Layer 18 of a small transformer language model trained on English Wikipedia (21 layers, counted from 0, width 128).
A neuron's activation on a vector x is SiLU(gate . x) times (in . x), where the dot is the dot product.

Input weights of the MLP neurons that the questions are about. A number n stands for (n - 500) times 0.00071.
n18 gate: 190 479 350 620 584 530 504 432 487 422 689 205 288 571 496 509 421 533 547 643 521 781 500 856 392 678 596 374 367 585 538 621 429 167 546 521 517 517 594 374 355 483 605 564 568 538 591 421 851 463 402 459 579 508 105 344 425 445 400 801 750 584 356 438 513 621 547 444 370 886 676 428 576 312 776 378 743 676 279 513 430 463 517 262 547 318 467 611 651 699 467 474 483 478 455 366 492 578 487 550 584 332 351 608 530 350 542 442 372 420 530 555 525 612 438 660 402 529 837 231 450 453 554 625 508 555 504 328
n40 gate: 382 533 487 441 651 475 705 714 190 552 575 492 255 260 643 616 640 417 308 517 562 530 517 624 307 508 566 446 409 555 432 496 467 616 646 359 614 587 296 346 738 496 433 475 458 349 455 579 580 508 258 601 657 809 521 446 704 364 525 658 467 710 403 619 607 397 428 440 542 533 496 555 475 794 159 666 525 755 616 642 267 360 284 421 644 365 346 508 654 365 500 381 404 426 590 471 241 386 462 637 458 612 450 581 440 590 487 764 360 285 302 250 538 358 587 617 631 170 471 546 633 420 636 351 430 411 342 793
n115 gate: 602 490 380 418 500 561 601 537 582 371 655 756 554 350 727 625 380 313 311 351 593 344 716 562 325 419 259 312 370 435 439 620 440 487 456 543 564 477 687 386 439 383 530 561 555 361 659 356 361 454 466 715 454 463 551 574 406 572 507 443 333 520 581 573 267 370 476 600 550 543 359 493 419 544 406 445 436 393 453 487 480 553 567 403 428 656 684 375 608 544 281 469 426 430 589 503 560 425 603 567 671 238 387 517 558 565 787 464 599 517 354 443 473 655 480 611 425 423 574 497 704 514 427 350 556 480 483 487
n173 gate: 644 512 602 895 556 460 401 308 508 274 425 641 672 551 384 696 626 425 175 545 677 568 528 621 320 520 855 448 409 536 528 524 595 528 377 492 516 378 477 366 319 599 575 552 774 404 527 342 532 422 460 446 603 302 452 568 457 520 496 555 240 420 480 535 164 484 709 610 397 496 453 633 576 266 619 542 563 607 413 350 516 398 650 512 460 612 595 590 411 636 445 379 247 496 340 630 694 442 110 516 638 561 484 431 334 419 504 617 586 692 572 492 496 341 571 448 432 528 353 266 737 352 418 535 590 701 601 690
n174 gate: 550 423 778 592 612 383 640 558 366 479 418 756 699 728 748 500 789 480 643 241 496 471 584 458 484 633 255 418 394 247 642 182 467 463 541 781 326 350 336 500 383 451 442 554 692 388 731 565 579 537 433 540 453 533 533 611 639 646 582 426 631 574 521 342 399 716 533 643 570 602 512 383 306 550 717 520 217 746 541 434 404 695 247 529 588 587 353 403 727 566 480 738 586 641 589 594 566 504 252 529 500 546 459 584 555 542 550 816 492 446 525 488 290 424 378 471 458 689 591 730 414 413 646 696 549 525 387 677
n201 gate: 402 412 479 401 520 475 500 512 484 500 472 524 443 424 484 500 436 412 471 575 532 320 438 682 476 284 299 399 500 377 590 540 596 504 698 364 235 384 417 290 274 669 205 545 799 459 500 444 292 428 615 688 327 460 300 605 476 217 794 287 384 451 711 432 632 400 430 570 488 404 367 492 492 677 307 382 565 710 524 472 607 692 605 476 570 553 612 484 335 398 440 397 520 475 500 444 399 666 562 347 564 263 660 658 351 202 451 193 858 610 529 544 679 600 644 439 435 464 715 160 399 439 540 319 524 406 380 585
n208 gate: 453 699 496 417 609 120 376 543 410 464 612 596 317 466 706 285 458 611 555 751 454 629 662 504 496 551 381 326 431 449 484 565 500 657 496 699 516 431 696 692 688 627 589 265 382 418 511 358 617 553 626 519 367 465 430 554 496 469 785 581 600 306 570 489 370 324 516 449 705 527 488 257 628 437 496 590 369 701 523 612 738 683 535 446 645 679 630 432 410 594 519 508 554 452 705 346 890 575 666 531 488 512 374 409 563 354 465 618 549 368 648 481 531 373 588 508 266 612 477 635 357 364 347 650 470 719 650 469
n218 gate: 730 374 532 336 515 383 604 709 480 480 515 477 523 462 516 381 302 737 504 544 470 605 476 551 436 519 557 454 504 205 250 458 492 637 357 519 543 489 358 630 594 653 492 625 543 496 655 680 368 591 633 385 376 527 772 388 527 582 680 542 477 318 573 280 743 500 547 512 550 656 515 430 589 222 538 534 573 319 695 477 274 530 393 680 684 477 653 817 478 360 454 414 546 412 632 634 462 275 559 565 584 690 382 733 838 354 554 231 473 469 535 619 446 389 340 434 500 504 658 650 696 469 508 408 515 531 735 431
n259 gate: 485 654 364 631 687 546 496 572 438 555 250 477 492 275 515 328 612 511 399 441 414 423 674 407 612 401 330 436 650 446 442 541 620 511 515 609 431 470 555 349 450 440 390 366 419 591 567 255 374 220 446 375 615 409 362 644 225 396 541 459 571 390 637 604 427 432 396 531 644 421 341 500 408 515 662 709 538 511 740 508 470 515 519 477 450 409 286 511 364 619 358 677 387 504 772 624 409 629 465 666 489 632 695 465 485 240 409 612 407 489 508 674 629 625 470 854 378 481 603 428 236 359 485 504 142 366 500 386
n263 gate: 417 444 619 645 643 542 605 587 523 504 519 674 526 511 549 515 689 593 565 276 526 515 569 171 548 458 515 421 600 428 462 377 273 563 297 507 496 556 602 298 576 481 463 591 405 538 496 414 594 552 877 616 410 493 413 384 556 443 608 150 827 511 428 478 481 485 348 512 507 485 298 416 583 683 388 406 616 627 429 549 573 833 578 373 451 327 649 467 733 629 522 454 493 238 640 392 612 610 772 451 638 396 359 327 404 347 391 470 415 458 628 463 489 681 366 677 455 511 436 417 571 647 297 433 456 519 680 414
n278 gate: 688 570 561 492 324 557 623 534 697 458 351 452 414 456 459 592 419 286 393 627 400 353 523 473 544 673 652 396 541 699 877 762 441 559 388 585 530 566 493 507 625 311 407 737 700 343 427 344 481 471 443 532 663 377 177 463 507 704 493 733 271 440 549 339 249 485 357 420 496 426 567 560 496 553 519 348 560 704 574 337 464 456 615 593 360 455 637 252 449 444 448 447 400 422 588 608 507 471 458 637 607 500 404 431 610 412 624 386 595 691 646 679 433 335 353 429 609 526 552 601 771 534 419 578 339 545 341 474
n291 gate: 661 369 544 500 644 579 488 527 417 556 760 369 707 565 703 272 446 311 429 596 573 531 674 488 347 414 303 523 677 665 579 542 654 423 772 734 520 435 175 392 465 670 585 492 661 441 687 677 484 711 709 538 407 453 727 302 423 472 419 604 477 414 816 576 456 327 669 575 360 626 512 370 469 595 523 677 430 616 327 774 572 377 442 400 429 637 485 549 526 712 569 366 612 650 748 288 477 477 460 488 431 580 646 516 516 655 422 511 603 441 645 423 644 739 654 504 371 500 465 500 353 516 393 566 683 594 468 516
n317 gate: 451 548 443 515 395 636 403 383 428 477 552 304 719 223 647 689 537 496 424 627 359 784 317 580 570 312 281 541 622 617 481 571 470 448 612 711 413 445 489 578 576 764 627 519 523 534 397 441 425 378 663 554 449 429 557 609 422 602 574 567 489 301 384 309 416 363 409 385 422 574 355 265 470 485 615 511 582 328 430 429 438 578 400 823 291 462 600 287 515 523 700 534 466 344 750 280 627 588 580 463 481 477 146 362 546 511 492 529 408 432 387 702 485 569 700 496 647 489 478 245 597 372 515 411 511 398 614 429
n18 in: 579 422 458 601 384 391 434 488 458 556 243 414 308 193 421 735 537 516 369 389 512 492 378 441 244 242 298 521 574 701 370 627 323 475 525 721 617 500 564 574 126 718 517 316 743 725 357 771 375 361 685 496 392 566 625 773 451 626 467 677 504 471 629 569 361 664 274 572 335 508 492 701 679 445 496 500 483 430 344 413 524 606 804 611 710 508 726 638 592 333 459 559 467 543 480 619 401 427 390 409 496 738 500 551 437 627 267 370 549 533 517 591 533 211 553 566 458 579 421 628 397 529 402 599 260 810 589 488
n40 in: 289 500 557 415 574 580 384 509 528 721 532 395 500 550 272 328 285 353 945 524 376 626 387 547 459 486 615 458 289 435 819 744 417 495 222 381 449 390 541 749 599 440 537 683 631 458 509 334 379 527 561 195 399 324 631 611 380 716 210 583 785 314 551 559 382 211 448 372 653 358 514 664 859 519 302 590 394 190 638 726 794 578 454 592 627 435 440 582 761 650 619 364 209 442 486 454 426 450 391 385 634 391 514 391 519 391 607 619 701 640 649 426 486 310 743 393 290 875 792 625 408 425 550 417 536 293 406 569
n115 in: 511 357 511 500 255 314 617 440 303 555 616 395 489 486 564 504 451 524 619 485 437 543 680 648 531 418 458 334 461 443 504 468 384 469 274 601 432 587 414 518 450 675 521 568 632 504 437 405 500 538 557 418 603 648 461 564 574 368 500 504 206 429 355 424 428 556 546 533 694 465 570 364 315 493 247 633 680 296 538 437 455 465 686 405 543 312 472 593 527 361 580 539 370 640 687 616 658 342 716 493 416 583 608 308 547 464 741 490 233 752 475 606 716 213 413 560 393 422 585 581 489 568 423 560 351 672 486 355
n173 in: 516 395 407 520 571 288 500 615 608 549 512 535 572 516 313 419 566 359 266 406 250 488 395 540 314 647 359 398 445 631 524 371 281 582 611 504 596 578 415 355 668 398 374 688 508 369 411 425 770 597 817 523 492 453 615 389 614 232 406 625 696 373 298 473 633 504 264 322 713 519 531 332 595 424 626 603 748 713 582 803 473 594 527 594 264 472 371 570 504 392 668 416 512 882 628 319 476 435 508 417 339 447 457 601 581 460 512 683 690 643 365 508 330 455 488 547 464 457 536 441 665 194 500 508 686 576 556 370
n174 in: 412 500 867 429 232 597 701 553 340 645 719 461 394 483 284 536 483 595 862 428 600 381 299 375 978 694 496 592 253 403 606 331 322 517 391 487 337 707 513 578 336 452 452 633 451 399 358 343 659 384 553 369 564 583 337 596 570 540 665 596 448 601 333 608 585 405 363 639 369 491 378 434 289 754 400 678 526 395 647 666 299 293 361 556 393 509 643 388 653 526 548 642 548 486 457 152 517 833 433 670 296 186 379 487 460 692 518 504 509 403 302 308 386 478 323 390 469 491 557 237 552 399 375 413 435 522 656 408
n201 in: 451 440 496 608 308 545 447 475 331 580 622 657 369 375 455 517 468 593 479 416 762 352 467 301 316 443 589 524 524 611 578 645 488 730 471 255 607 520 658 362 413 621 602 455 488 537 528 597 660 624 244 713 415 455 410 687 464 735 492 496 714 337 435 456 595 411 508 458 301 504 435 405 349 537 306 303 427 707 278 589 679 347 447 270 690 508 552 644 417 340 323 446 459 250 380 634 309 333 267 415 419 684 588 504 650 467 451 564 512 689 303 630 504 605 548 488 574 561 569 239 378 430 295 439 63 607 309 793
n208 in: 410 542 387 509 568 202 325 432 353 509 679 584 247 357 440 649 437 551 426 913 546 737 535 587 743 659 441 275 420 470 474 449 669 437 649 630 401 395 537 695 440 437 636 677 556 513 471 365 393 601 582 496 389 330 564 509 322 258 508 635 378 521 466 575 535 420 522 478 479 609 551 323 898 608 530 438 372 479 559 453 338 483 352 589 435 419 534 575 537 539 630 647 657 429 517 428 725 650 439 296 513 430 311 513 126 308 278 680 366 311 693 547 376 447 420 624 367 377 445 393 632 388 853 593 316 207 322 117
n218 in: 488 349 455 504 653 520 343 621 427 566 664 230 318 667 496 157 460 480 570 517 679 451 741 602 413 597 711 596 611 512 394 412 568 413 488 421 795 437 602 692 463 480 396 281 549 391 453 496 593 381 663 372 671 584 654 460 759 524 261 703 424 476 303 449 623 286 208 315 396 437 672 378 653 447 484 504 356 572 329 496 582 619 532 492 687 512 432 638 523 455 464 341 416 375 524 460 804 320 385 500 775 471 476 640 414 471 476 607 362 379 488 560 351 451 595 504 480 336 484 725 696 577 184 532 536 232 614 708
n259 in: 508 552 284 698 500 236 520 659 632 428 407 605 410 383 471 521 307 665 434 764 609 369 297 566 648 615 678 508 480 754 648 613 597 548 313 773 381 388 456 439 554 561 447 549 702 541 604 480 422 275 802 437 453 597 562 480 415 451 561 682 532 386 402 440 616 532 599 508 634 661 585 607 361 492 508 319 492 541 274 419 317 424 476 597 467 565 730 225 453 512 560 389 468 436 197 601 597 528 492 731 447 546 315 538 479 463 623 572 764 434 545 354 443 345 548 651 545 382 325 329 893 287 452 637 448 352 140 317
n263 in: 556 341 450 352 380 443 448 309 254 407 478 644 620 423 489 531 423 589 481 573 570 376 641 682 269 361 441 474 666 590 500 411 567 566 422 419 538 297 594 292 443 552 604 557 674 369 452 541 455 489 409 464 531 567 432 806 270 810 582 544 474 313 496 485 603 367 726 599 526 621 574 421 372 485 622 374 649 719 426 400 362 474 337 485 595 436 585 515 641 669 526 236 504 426 720 596 463 325 790 667 541 274 618 550 458 519 459 684 511 718 661 649 687 473 563 623 632 608 605 250 533 515 390 541 339 572 542 489
n278 in: 493 558 383 493 533 410 518 489 275 523 445 507 507 650 637 424 383 507 541 420 485 440 436 598 732 452 551 404 423 493 433 438 621 252 363 555 478 456 522 518 309 812 511 504 552 545 108 529 396 766 492 468 346 581 470 515 500 537 342 548 504 567 533 565 350 310 470 662 563 649 320 564 842 710 401 414 596 548 613 419 403 474 269 515 507 270 441 804 464 582 358 231 540 354 446 313 390 543 443 551 346 420 365 545 500 519 292 595 373 593 567 360 444 432 518 552 325 452 234 622 643 645 522 445 380 481 628 338
n291 in: 696 554 319 693 627 534 352 483 521 474 361 659 738 496 241 261 383 433 440 295 116 491 612 509 388 483 508 399 663 338 598 697 588 329 479 583 372 396 360 496 273 479 610 611 662 76 305 362 258 525 389 582 333 593 636 483 571 543 651 454 626 640 441 442 496 383 274 470 635 413 601 402 385 474 475 447 239 757 362 744 331 625 839 521 620 572 458 384 578 377 650 359 618 540 231 353 471 389 470 693 357 634 696 613 569 427 487 604 537 458 381 449 585 660 412 390 662 420 525 597 534 406 546 718 616 799 625 572
n317 in: 625 516 521 534 566 638 632 554 458 615 376 471 596 533 741 628 459 590 487 389 328 492 475 466 439 550 586 562 627 421 487 557 303 247 562 553 533 398 508 516 529 521 471 642 492 566 463 237 379 406 487 508 762 290 600 533 307 743 406 385 504 525 450 427 542 659 229 407 327 382 426 563 413 576 451 532 607 549 578 500 492 455 770 779 307 645 291 265 788 371 431 404 767 608 451 541 743 552 551 521 422 381 211 504 483 673 799 537 553 504 292 817 732 246 684 566 792 500 120 483 603 517 712 496 427 646 693 582

Each question shows a token from some text and the vector x that enters the MLP there. A number n stands for (n - 500) times 0.015.

" |": 502 530 308 606 517 559 402 511 363 400 513 507 395 387 393 480 595 527 541 628 397 478 521 603 590 432 502 610 592 280 477 398 548 600 492 462 449 607 657 557 475 476 460 549 322 360 537 540 565 468 652 542 618 536 480 384 476 495 450 498 424 495 675 468 503 482 382 464 464 659 416 646 426 371 558 383 526 524 559 281 567 593 515 636 529 402 604 304 600 513 448 529 195 677 533 630 407 521 428 439 521 622 587 526 441 568 435 517 469 633 493 428 383 587 576 216 311 490 408 612 314 520 547 580 393 575 438 678
Which two neurons fire most, strongest first? n317, n263

"a": 474 430 332 348 468 459 541 614 676 356 598 511 487 483 484 436 475 600 512 529 581 658 504 607 541 565 560 509 445 650 571 422 408 471 395 568 777 499 485 649 705 505 610 537 395 501 501 548 543 301 438 673 459 602 411 438 502 574 434 464 405 410 412 470 472 669 546 672 581 530 464 535 382 440 539 170 436 395 585 309 208 497 781 492 539 501 476 571 464 657 540 489 541 637 545 569 575 426 602 485 393 537 388 503 532 397 592 473 603 492 578 434 514 623 512 594 402 613 502 367 402 438 311 545 670 562 495 521
The most active neuron and its activation: n115, at about 1.5

"er": 665 480 552 498 732 466 585 436 617 411 331 336 534 511 566 472 530 623 488 549 388 419 639 378 501 537 424 486 447 410 548 483 419 496 564 507 462 568 621 461 454 441 332 458 412 485 436 314 371 475 689 467 387 572 647 632 615 432 358 474 431 431 613 572 618 392 457 511 408 561 403 466 369 353 506 481 709 469 758 395 412 450 429 540 331 377 532 629 479 563 505 403 532 518 540 627 453 658 298 608 487 629 435 603 365 510 491 414 789 590 508 537 313 649 389 612 307 609 452 531 528 616 409 627 637 525 615 503
Which of these neurons fires most? n173

"y": 625 542 393 519 602 586 538 528 412 470 605 389 445 491 461 479 464 589 569 442 471 424 578 627 658 556 532 568 487 545 567 398 589 513 515 501 521 434 479 598 516 550 557 493 74 464 385 569 443 506 568 445 408 613 575 524 380 614 488 323 435 369 433 494 594 606 502 681 484 551 438 409 411 506 385 371 555 473 607 331 356 373 647 476 520 412 358 370 482 534 459 302 535 650 397 501 527 431 569 445 563 478 576 564 543 447 572 376 635 385 409 457 499 613 354 640 400 424 383 445 469 556 502 443 588 533 417 568
Which of these neurons fires most? n18

"ution": 546 382 255 500 458 458 475 513 377 512 493 498 700 527 398 587 478 414 550 618 476 522 469 482 569 400 551 633 521 526 506 397 532 457 489 423 555 648 432 520 339 580 485 436 214 486 387 552 510 577 595 661 532 649 406 549 542 520 489 428 513 647 518 485 453 565 533 494 495 602 623 582 574 638 384 222 441 352 421 691 460 433 793 553 570 628 512 438 538 585 520 325 517 260 406 527 485 547 558 482 553 420 340 532 411 532 509 454 645 598 418 427 361 598 421 558 334 566 403 303 477 554 419 545 578 521 397 513
Which of these neurons fires most? n201

"otes": 438 403 773 498 255 398 375 575 493 384 620 446 383 364 454 540 554 607 479 597 672 547 430 618 475 442 420 652 633 504 522 369 575 482 515 398 368 373 567 508 494 236 464 445 443 405 467 435 539 595 617 524 481 425 487 656 598 500 547 521 467 656 632 467 502 548 480 270 476 548 572 436 367 636 541 612 327 452 509 551 597 291 513 593 532 509 387 430 706 506 457 480 440 476 537 583 696 565 337 329 560 554 317 553 521 738 435 395 380 596 537 612 382 398 468 496 435 455 558 555 508 343 503 608 599 426 510 639
Which of these neurons fires most? n174

"bert": 661 328 390 482 447 481 542 537 553 513 489 691 503 492 414 464 493 584 428 598 420 410 440 525 656 500 529 619 523 412 527 392 501 475 260 446 605 545 392 346 463 343 520 429 240 486 321 549 409 506 567 653 528 458 512 543 616 444 467 494 423 415 483 523 534 358 292 314 474 586 474 666 535 518 595 329 469 531 571 461 305 390 480 490 443 492 522 401 459 526 471 284 503 430 488 639 473 587 489 415 424 561 446 674 477 455 451 415 705 629 394 574 351 512 363 508 436 685 629 333 474 554 319 581 469 657 620 356
Which three neurons fire most, strongest first? n278, n263, n201

" ft": 582 432 385 569 370 479 349 518 698 408 584 442 518 409 391 663 444 382 540 643 465 314 360 591 467 374 393 644 570 495 509 513 590 544 495 526 583 368 461 555 565 533 673 498 385 487 483 339 584 505 514 337 605 566 518 495 512 469 439 639 629 519 520 623 558 607 554 602 433 525 477 215 583 472 524 361 450 446 665 651 422 519 613 598 551 484 352 657 547 513 463 686 455 437 393 663 547 635 436 587 532 628 199 367 372 478 375 415 479 488 575 686 512 439 605 745 451 564 484 622 500 599 533 320 464 657 581 429
The most active neuron and its activation: n18, at about 2.8

" imp": 522 475 334 472 420 551 588 647 374 277 509 641 611 515 505 582 420 449 514 400 534 455 484 501 571 390 536 502 615 588 630 404 484 648 491 372 580 394 419 482 431 521 593 483 398 372 514 500 339 462 497 596 565 559 588 507 343 505 499 472 449 564 412 692 489 522 380 549 566 451 445 377 455 545 489 449 491 522 422 770 599 582 324 635 375 622 409 495 527 736 385 373 324 587 443 768 451 224 557 488 435 720 732 390 527 617 517 443 678 618 466 494 441 556 453 554 408 622 463 551 496 649 592 328 374 572 417 485
Which of these neurons fires most? n291

"ele": 623 668 385 461 402 460 714 569 522 359 601 440 338 506 504 470 593 458 306 546 485 612 436 499 536 408 629 539 622 509 398 458 442 601 455 459 325 369 505 599 381 571 637 404 467 190 339 459 552 559 522 513 500 625 621 516 321 414 574 410 443 578 487 403 427 350 375 784 357 576 420 550 584 341 518 410 502 513 482 738 579 408 430 390 456 690 582 562 577 678 440 299 535 444 486 674 460 634 490 396 559 454 555 391 405 501 405 338 519 576 445 631 471 540 520 490 404 454 580 675 430 458 578 447 530 562 567 522
Which of these neurons fires most? n291

" ": 400 244 640 346 343 336 442 483 520 325 575 454 434 454 379 466 252 595 423 638 489 400 326 443 456 543 462 654 547 421 516 292 496 509 403 412 445 409 536 655 574 342 666 477 426 363 398 428 525 439 678 451 672 519 430 530 554 402 421 501 507 523 585 588 420 588 492 333 393 505 504 711 327 579 711 541 549 646 521 440 404 556 357 613 517 458 428 613 457 665 467 598 668 589 341 447 448 400 287 424 522 589 384 554 347 516 415 426 580 575 610 575 486 554 567 458 388 457 438 407 497 608 473 501 568 503 465 607
Which three neurons fire most, strongest first? n173, n291, n115

"ork": 678 357 280 492 433 377 571 387 435 629 541 510 542 472 545 543 401 491 299 356 346 400 381 536 670 426 505 649 530 462 594 512 534 543 458 543 506 504 458 487 450 439 516 567 236 351 494 475 410 594 562 566 605 448 527 533 529 451 424 397 609 590 631 360 601 424 343 493 494 489 712 490 472 597 526 225 567 395 571 561 622 325 610 570 472 555 485 318 478 603 484 439 393 455 549 625 442 641 442 381 601 428 286 582 528 504 438 401 661 539 466 479 472 381 369 515 440 559 335 444 521 521 267 445 505 647 586 409
Which two neurons fire most, strongest first? n278, n317

"1": 438 599 586 504 382 323 406 596 571 576 621 520 575 342 529 393 572 568 496 658 412 490 608 483 523 366 485 421 577 414 703 426 456 514 460 468 509 303 699 516 490 356 580 464 255 438 576 440 484 526 560 343 730 578 493 439 537 493 408 461 563 441 636 452 560 436 443 665 328 580 634 476 408 289 494 494 390 462 507 469 441 595 483 526 412 636 420 693 574 560 341 535 531 471 509 495 564 538 469 346 425 392 346 555 442 470 405 509 515 359 685 567 659 548 528 329 519 581 366 446 670 486 513 612 497 658 564 543
Which of these neurons fires most? n208

"ick": 654 376 426 439 461 566 589 522 557 593 548 653 510 524 342 555 596 481 502 551 364 274 542 515 587 458 507 527 513 378 457 305 461 488 300 403 574 533 504 395 463 346 444 399 285 566 302 553 460 616 621 610 392 380 537 631 545 372 417 543 368 425 461 548 559 278 286 402 513 484 505 633 409 479 526 332 442 562 482 419 333 390 440 352 424 421 583 382 426 451 452 233 460 561 444 602 534 465 508 338 531 547 423 516 472 443 423 356 601 596 452 649 488 473 441 482 468 585 429 432 532 523 322 552 418 723 586 270
Which three neurons fire most, strongest first? n278, n263, n201

"en": 690 307 460 460 583 453 528 517 539 518 498 427 633 442 483 419 303 426 534 543 375 431 501 454 628 480 373 511 386 500 458 347 537 463 382 525 579 465 276 379 472 487 481 404 329 498 358 387 455 493 621 440 528 458 605 637 555 424 541 459 486 439 536 558 505 485 477 365 484 499 383 681 545 423 617 334 438 478 563 400 382 433 543 411 504 685 481 447 338 393 420 241 570 547 519 495 546 529 467 415 473 509 388 450 408 611 508 257 807 676 476 503 427 387 391 576 408 737 402 488 532 710 308 532 604 667 649 438
Which two neurons fire most, strongest first? n173, n278

"ad": 448 583 203 665 407 556 547 450 342 299 494 430 560 566 400 595 455 511 546 470 425 519 428 489 513 614 464 468 384 443 581 415 496 579 328 565 418 397 424 417 466 184 592 382 579 482 391 520 408 474 432 413 493 688 470 479 502 406 538 500 407 358 657 385 453 504 475 425 693 517 537 482 364 475 436 333 588 487 539 585 349 694 558 389 301 399 406 596 442 559 510 317 310 476 556 608 692 545 528 584 439 596 494 514 577 525 480 565 568 574 607 343 472 660 341 536 545 525 331 457 487 630 407 632 504 545 210 542
Which of these neurons fires most? n259

"5": 382 557 377 596 364 427 502 606 577 451 399 579 428 433 381 379 603 509 439 561 355 440 375 533 559 345 589 580 490 457 558 457 509 567 451 459 427 324 558 493 411 444 360 600 328 624 597 470 477 514 506 438 754 635 550 532 481 556 420 433 549 494 630 765 496 471 637 636 443 588 552 661 462 432 577 267 479 197 533 541 448 646 583 490 511 426 514 548 492 406 341 445 218 543 498 490 408 625 351 444 361 602 458 497 475 595 316 354 348 551 477 554 557 626 467 337 532 492 309 508 542 440 432 592 512 629 538 495
Which of these neurons fires most? n259

" bl": 416 394 583 560 482 647 521 611 329 542 580 539 451 511 596 588 420 455 566 472 391 443 562 632 692 633 344 425 585 625 591 556 406 498 491 509 455 544 323 524 527 422 600 418 276 430 401 404 480 474 525 544 540 655 585 463 359 418 468 476 471 431 550 517 461 586 291 672 607 598 381 354 297 444 466 400 344 454 504 545 589 589 427 589 390 566 505 476 558 458 480 290 430 602 616 569 489 318 451 319 485 564 514 362 404 735 388 669 563 380 695 671 412 555 581 495 558 477 589 566 481 304 462 495 403 479 433 355
Which three neurons fire most, strongest first? n174, n317, n208

" Hen": 674 519 445 453 610 439 491 491 395 555 545 554 437 489 488 354 429 479 430 565 386 545 482 411 671 316 476 524 508 568 524 421 440 515 378 603 531 542 415 540 448 392 493 430 218 424 333 428 438 499 603 522 433 360 680 591 520 398 494 430 481 494 428 561 500 519 458 647 464 441 390 592 472 414 644 492 559 660 569 431 328 324 460 461 418 477 498 604 414 454 492 367 418 560 515 475 386 518 416 408 644 600 391 574 377 549 333 370 653 643 453 606 302 409 389 739 497 541 581 615 648 664 415 563 499 706 694 403
Which two neurons fire most, strongest first? n173, n278

" Minist": 534 443 375 451 387 340 471 499 434 507 493 667 572 567 339 471 502 374 516 418 435 518 533 550 628 460 593 546 548 479 577 456 399 575 635 547 552 500 540 578 550 425 500 437 341 397 506 593 418 558 567 658 588 569 450 629 366 491 362 417 463 374 571 507 367 539 360 633 645 517 466 343 432 598 570 320 577 469 450 394 504 440 601 664 563 598 672 568 464 642 493 518 21 434 481 345 463 484 356 257 635 603 461 555 455 574 410 407 482 594 420 592 432 473 415 508 276 497 471 557 445 619 548 512 426 478 538 487
The most active neuron and its activation: n278, at about 1.4

" (": 454 381 424 442 528 384 559 596 466 495 548 371 681 493 521 707 394 435 401 435 505 380 371 465 524 596 360 675 599 620 378 352 368 574 393 496 507 556 589 660 563 452 746 426 433 517 508 467 433 440 492 298 625 448 477 471 674 387 421 645 517 393 462 757 376 436 485 660 513 642 566 483 393 219 638 537 537 432 326 527 510 635 523 463 474 580 506 637 482 661 271 595 610 594 323 509 398 435 491 610 419 551 340 537 445 414 454 342 430 547 635 576 502 515 581 503 668 490 408 421 577 412 590 593 501 501 346 597
Which three neurons fire most, strongest first? n18, n173, n40

" A": 610 380 399 587 576 400 528 464 364 423 631 540 535 428 466 423 486 361 541 511 474 650 515 409 543 524 496 466 423 577 575 479 514 717 638 496 494 552 596 443 589 412 351 455 234 427 421 477 492 469 641 399 288 686 621 342 440 448 582 403 558 458 571 605 390 550 572 625 411 490 531 544 464 408 522 259 570 337 677 387 345 464 778 586 546 452 676 457 460 471 326 567 359 641 363 607 469 445 502 440 402 362 484 471 570 661 435 396 514 504 455 461 454 539 458 608 381 511 531 347 480 436 500 596 453 423 470 570
The most active neuron and its activation: n317, at about 0.65

"2": 377 404 359 495 308 524 367 429 543 512 639 537 543 574 743 545 526 488 584 530 371 586 545 558 572 441 553 468 590 444 701 479 426 598 457 451 498 527 591 621 588 527 613 483 327 547 421 508 441 516 624 458 596 592 487 507 448 723 374 511 610 453 681 433 330 568 382 713 496 631 443 458 388 235 503 330 466 550 444 308 343 539 489 484 524 492 551 559 684 486 500 760 493 542 351 410 518 558 403 321 465 555 437 488 480 419 325 406 491 576 508 359 477 778 556 591 309 566 582 480 579 555 578 412 441 527 378 509
The most active neuron and its activation: n18, at about 1.6

"s": 496 362 369 515 580 469 350 555 512 573 583 641 535 408 427 603 381 477 539 583 493 418 531 551 630 529 508 575 527 376 482 361 529 497 436 442 499 552 339 398 538 547 592 478 251 506 353 335 457 484 491 491 640 607 437 651 607 397 554 434 452 572 405 489 447 591 463 482 383 381 556 655 423 428 519 299 461 507 564 495 471 517 700 515 550 609 595 267 362 369 431 401 527 440 573 708 532 541 465 414 395 524 342 623 331 567 630 296 626 720 534 452 368 600 423 603 487 529 413 396 598 514 308 510 483 528 612 385
Which of these neurons fires most? n40

",": 417 484 445 422 362 452 448 564 526 449 580 407 377 333 403 505 434 490 597 613 406 285 480 434 555 403 543 521 618 534 416 436 457 576 315 296 418 461 498 477 425 459 616 343 338 345 483 466 419 525 659 406 722 499 502 618 597 516 296 472 511 525 526 617 594 601 515 483 467 649 492 521 359 288 654 547 447 359 553 387 324 589 447 586 614 463 351 757 655 551 366 476 579 380 479 531 507 537 280 502 490 542 462 575 441 407 401 379 709 532 624 628 635 377 594 396 427 551 546 520 533 555 653 386 456 610 558 577
Which of these neurons fires most? n218

" June": 435 461 292 446 290 531 451 637 581 504 485 562 462 448 576 671 480 528 553 493 495 377 372 517 565 330 541 559 493 455 560 555 490 569 457 496 602 556 554 632 409 516 723 472 366 438 582 444 532 600 614 435 769 658 532 606 449 496 331 517 626 688 550 530 566 609 400 536 490 737 515 499 480 372 486 302 439 304 548 555 405 496 580 551 541 525 431 617 599 508 458 498 397 530 513 521 492 597 584 323 432 502 446 480 468 312 309 328 506 574 489 714 468 802 487 580 461 514 356 744 462 499 548 512 432 576 709 557
The most active neuron and its activation: n18, at about 2

" |\n": 548 384 421 540 337 606 515 604 335 395 470 466 521 400 475 439 629 520 428 472 449 476 514 532 587 483 596 584 608 575 672 517 534 598 489 423 356 543 465 598 547 418 647 517 456 407 385 397 614 447 662 659 554 718 400 586 376 437 383 450 482 369 540 524 442 694 414 449 487 675 550 519 312 480 608 453 391 298 420 381 468 639 440 435 779 566 445 307 556 487 232 430 432 740 397 468 473 506 389 529 511 406 387 459 446 514 361 558 282 682 520 572 483 563 571 494 383 506 522 497 479 543 625 451 373 599 447 532
The most active neuron and its activation: n18, at about 0.93

"h": 571 462 511 507 443 492 510 406 346 401 457 500 552 478 465 395 429 562 538 431 487 580 518 649 573 511 444 541 440 479 607 542 340 725 364 369 760 512 520 549 677 472 496 444 277 474 512 498 667 430 436 579 422 559 448 551 481 570 544 259 486 540 447 450 657 503 468 732 348 628 502 571 486 472 415 308 622 543 604 293 372 459 592 504 507 480 491 436 435 516 638 448 711 582 345 433 657 640 581 493 528 498 517 447 494 553 545 681 522 459 544 600 446 468 427 736 414 555 446 522 416 409 358 362 354 573 380 641
The most active neuron and its activation: n263, at about 3.4